Layer 11 of a small transformer language model trained on English Wikipedia (24 layers, counted from 0, width 96). Numbers have three digits each and are written without spaces.
A neuron adds its activation times its output weights to the MLP's output. To switch it off is to set its activation to zero at one token and run the rest of the model.

Output weights of the MLP neurons that the questions are about. A number n stands for (n - 500) times 0.00069.
n20: 665564465550507409504274677512459722668406504529435512592636442576492710310496637452600563349369430523537628512645445556186541550441469564351330639735394572303788504566337536429697549664488742436473238366587467529642680489465372394474652616216394431817423477281608481637278525459398344558
n29: 296616585398485562393478292535530484585471352709591512892727698703605536375520589620547582448523219297387541676595603514697651484528246576477663472418466354418388473547635633710528386552273457356612539531250591587229462346484518496541309593417533394891566593504474585465402533492534436374
n30: 259492581474440389541444595548539584364430464353660429411239507461566618774403585418367666496500663434575616413535256440664629570455608397434516561453602239541533314702708385643565439577507518212434717367706555380559694735319587376482544346421409415402482792530589500335358483646420536418
n108: 334492281275376631742400574537563621548543806233550562594717382186564592234681716602349613676594569552358593513500628603517381476450427572528449487368492491337492455475522475384606448660365601563338467536433278417346330527557419185608513365596202487741504569632457569306471439354188252640
n204: 515564458515500269734551463492609817576541387405478426396543581613576480393547440393724651389332496378317482369478719462281549658177670572328492425678557589709385581391479724355560654336461496605389586377556595568431657563600474281471534608475599516303134585352452512356676572381348481223
n277: 461435587516523734413744568734261443571487581568515419639584563380624370509512141595595318418581476500488635602414492575390492659306480561414571369292457342265682480452607558661401601660628200589287259524485576482520615500675331540519535133453681421623492563580740357608829612661492527600
n278: 468432479604650509395371779454637381738443690909321445570479434245595419647467310600541437376256658655684606223570597406795444251479749487541496410665594976537595583525379478546547423423496409468471508339508372542764496536313335610370450560482496617694492678458488368408458718568341568341
n284: 629423492479610478714527377657323445553570851500764517479417619608401313318225522389384322198576492345272461521438596324632420496420438491496431253513256404612652762810711264332698431273483418275525458582347615792582416540483641466477527414562453569427302298487492624412567473612378588567
n334: 679293687599453588586430325582512412492669504522458562484537529701359454425686423374328610188674562395650795694751317422289484492312619394496762639311444157488545426413598407741278404317553602679704691467412378576471560464504577101581415513574531706529381627450567345575405531472335626384
n385: 586420646581603934479474735508403357538533752562362332627449439315669575744543432615488415420396651492422683452540402465369571485799546484450330607516614581531569640492483472731540221476554654721808488611406706590561601374500558516734285636681496330408485311566485612418516554474413310453
n424: 571651496526518630330319614551479395587663307535631653705622551871554541508674729324434619538479456326525403375580333527254714551504596583337577477469392464570548718559595340675641382546655526518489574836564461285387585532397528310500504389653650296422570573455444401441444555333605532511
n463: 645408524646423660562515526581653463412726614773462402435268399500302351652410761341633229475465488488676554272675426434558547270418593446604335458309476585326576472300320316286403200613431516610560504359425780444633445527702615365259478508328742623479391488541516597676414583637655609284
n475: 683580460455585429459465532711683633657629396528594189356768239639462375385541316301275397534496533587389493340277335527462661530398285431577628443566489602352408701362480626369469370477530331626529822404637508603427521333507500459552532377484605496432611445436482607399653559685667482526
n478: 548418424439605524379561249716367652553693359398632496462489432354571453581603539675602202559570648478471381477321381730637688417647428520470484457532541521302821412435553398569457374614534273511345750387544492623285504357720518708457533445488287568440257413542573648377370400647534343324
n484: 469529276587621322491552530599488443465425654419861504563428599661463569492524183485702455520332516469760399415507143368459512453686583520512384325483473487500717548444234521456372334418341728450606227571589268610512558496496605693316621615656459662587599346448542603356264396340578286668
n501: 441697638602620687460500500484528834532371575496431554630394496521538717544603369316459566458413582544295515676642694518580441573492781529436713487666380473688342619529562335359559468378614160314626558350655465621290804476284504297697487766305616321428817512475379524558702504571368665442

Each question names a token from some text and the token that comes next. It shows the activations a of the neurons there, in the order above. A number n stands for (n - 500) times 0.016.

Then comes g, the gradient of the next token's log-probability with respect to the MLP's output, scaled to length 1. A neuron's effect is roughly proportional to its activation times (output weights . g). A number n stands for (n - 500) times 0.0008.

" in", then " a"
a: 500509500500500500500624683500500500798500500500
g: 290531635712629374643408476517823419580380448474353148603539724434429439604427435490588625608531356621465391711268445571354339513283376399512425677625402403592468389451262635596455214518361576684471433380444643608554591408404506441525650203486635614643496539730539491396403374552373437373
Which neuron, switched off, raises the next token's probability most? n284

"m", then "^{"
a: 500505509500500627864500500500505500500500500500
g: 764446492569529565563387689424499583643463620774567672350369426419676443396485705538540236295567560465477588511350591683498214306473649613572566696756577523657631465692564620184469653653593422805476482577621513407687544553653649440567623607458417707613657599542304521513444557552536527428
Which neuron, switched off, lowers the next token's probability most? n278

" |", then " −"
a: 662500500500547576500500500500500500500608500502
g: 523505684451467520427504713519196484404365542317085420556376392414754404561368608397536422441454483345459394439721481470630444657568646511546610304272458432607589434556364626568494509502272622451400349350489668398446558628621469507515651681689562851531460368675517380608588561335207397508
Which neuron, switched off, raises the next token's probability most? n478

")\n", then "-"
a: 500500698500500500500500500600500500500507501500
g: 539700433503206491502426719452444470280646529672615412444518403816367386564372717568444422551458605544544454378460485609602342523472556626639494511283682402290680494333389545525699434554608823557470506446514405586491253709474541411623597501418549345400540798657489399517573277427317242318
Which neuron, switched off, lowers the next token's probability most? n30

" an", then " old"
a: 500500500500500500500520677500500500502501500500
g: 479541493468534410469445486351588392543566431387440522170517584683668736566183287521375445257706459499431568317513511395500507361378574291229411515408752526457526525613430391600561574522328365577425442291394607422419448260420493754790661432417281343510475565536230503409690454622460622541
Which neuron, switched off, raises the next token's probability most? n334

"|---|---|---|---", then "|---|\n"
a: 500500508500500500500500514595509500500556500520
g: 413569609574607464672566652552539447338386817569631366665453528447652623509580485400370363286578453720320575597627649557631484293490461436391461480505574589440466435421376311364397434374232697523673342423698654509494534483763521336711365352749436399247573626346351536518555529289703556319
Which neuron, switched off, lowers the next token's probability most? n385

"1", then "3"
a: 649500500549579599500500500500500500500516500516
g: 638400598355580630614560555516165664321548663299581489415508463362556539353498669426542545589592428665555768453696297276524647374588433449324605654683462404584484591407534450198468533547605466321306422400552514677551626717524583433435523458458559677664227220553446425309597652286418455397
Which neuron, switched off, lowers the next token's probability most? n20

".", then " T"
a: 574500500500535501500500527500515781533551500562
g: 306737611667554400558267527695631554557421236742550349574544382328405294538526486413430470743605403426535409468509468442617524507292492508589572520323459673464471394151478481505421117330446465553488532553372574542499473391661576519416658334474515401644750514611518163558407305535285415549
Which neuron, switched off, lowers the next token's probability most? n463

" out", then " as"
a: 500500500500500500500782752500504500500507517500
g: 357560576446365438574321396547539470455429519474438386569432514470631585326560457346541490680593444336428467587416379622323592642385424569393548316177512283545757450313649620450656437447788719399450619583289698560613692427535556377721585670386405427634439720330597456388269257456576233525
Which neuron, switched off, lowers the next token's probability most? n334

" |", then " +"
a: 633500500500531528500500500500500500501590500509
g: 815632689428594336330525720506150516363386606337298490495426356446609437564423509420463471264525521414514555516767446558571433715473404459511508431268440528481540414427324544623560428443265682494478388313399749455527365802626469512435672559695641626454373442734385563641509662459301422587
Which neuron, switched off, raises the next token's probability most? n478

" p", then "oint"
a: 500500501508500500500500506518500668500500500500
g: 509584466412437431420340396390343339643526227477285569656327559734573587452585666770689479437366276429299428443557337423480554404451489456678446687551571640712567500548466554224403407495436570718689619309362621526657347411702480508534241226437406461569402288655553485683602558554635511535
Which neuron, switched off, lowers the next token's probability most? n463

"ack", then "m"
a: 500500515500500500500558500500500500500500500500
g: 600433395522722786383628455735517461482447408534616592649610532478429515476498488770312269502664581559469425404507515530604680513421527425392460430345520434541365403698451458745507461383669342192357384628804540382428584716533543636453662594427348259483504456315651424499571643195267558649
Which neuron, switched off, lowers the next token's probability most? n284

" C", then "age"
a: 500500501500500500500500500500642500500500500500
g: 409402189646583536636599640680585475436430283428441568634471590431625400627717507642466486470309278442726625508288251538566626692459469338573444545395344656415321608468394473603372503525469474710624491458509478539346453327437385719443647198461884449479460512494432316648420652361623354444
Which neuron, switched off, lowers the next token's probability most? n424

"1", then "6"
a: 804500500540533724500500500500500600500501500574
g: 626506553503537535306688373389577680276560631635364519416527279681614560426563430579358340476670395672469703438654222425403581665578770489307674302723614525636356550427559372687818536485567416445399603422592597511525441631380397391237450565551402398523405377405511369464344605207586516436
Which neuron, switched off, raises the next token's probability most? n277

" to", then " s"
a: 500500500500500541500500574500500500676723500500
g: 511654606658370478655430620577586476512575294460404435364417613287560749615522530570465419670565495451425354464191490686611337320626717278445510645414338408602547393323443523317896459661943501504320459498373625572448503419435511485440479592458508612619490552538545501368469298615749534551
Which neuron, switched off, raises the next token's probability most? n334

"-", then " Z"
a: 500500511500500585500500500500536500500500500510
g: 381280570617473525732466452505446399529568736620287538839548413405417813480542215583439540512556547332342441564563490617262344583340460638239425424613574570315783504621593528728385420617364387450541578280391558458489492500450535444549759283417486396443382408519636423539635529327710388540
Which neuron, switched off, lowers the next token's probability most? n277

" sur", then "re"
a: 500500500500500525500500581500595500500545500666
g: 327423672476495654525391574280542617587638480486300758698508558527586647350649521575641231533587322639460355602562474548595414363633568335508668700569234529694711604666514440363567468611440609513741455400630506378359712594255353385382374528491857429719529554652457523426522443412423555491
Which neuron, switched off, lowers the next token's probability most? n501

"7", then "8"
a: 887500500564505645500500500500500534500500500554
g: 492355604450579532236623450526407739369580660683463611362594271478522492466618536574431474454427171620571494583695285784421523728620646426295728428706605553581298507407623430511863654475593488470338535531646333498450547623526482495326480574648292648500365381639494403420422653455481686541
Which neuron, switched off, lowers the next token's probability most? n20

" a", then " man"
a: 500500500500500500500500706500500500500500500500
g: 645317535611279744317574532462587610374444369552536434653435372238522696563516350790389150465456631561450615509559485541574478376583566367533458307824347549580703396304472588539367503716568666464593408534563573615496509402571662498541677353429439306471612500859519608607475621573422308520
Which neuron, switched off, raises the next token's probability most? n334

"ate", then " |"
a: 544500500500500500802500500500500500500500500500
g: 487400471399467114408559557493643564587561641335421413395562433516496518314384601593436571585455391357541259418630411625472493620595415438874615403330404392586359490617828537662461696592362625555426539344430553318436436766579739347414440615596483574488413372277563515433722447420635797508
Which neuron, switched off, raises the next token's probability most? n278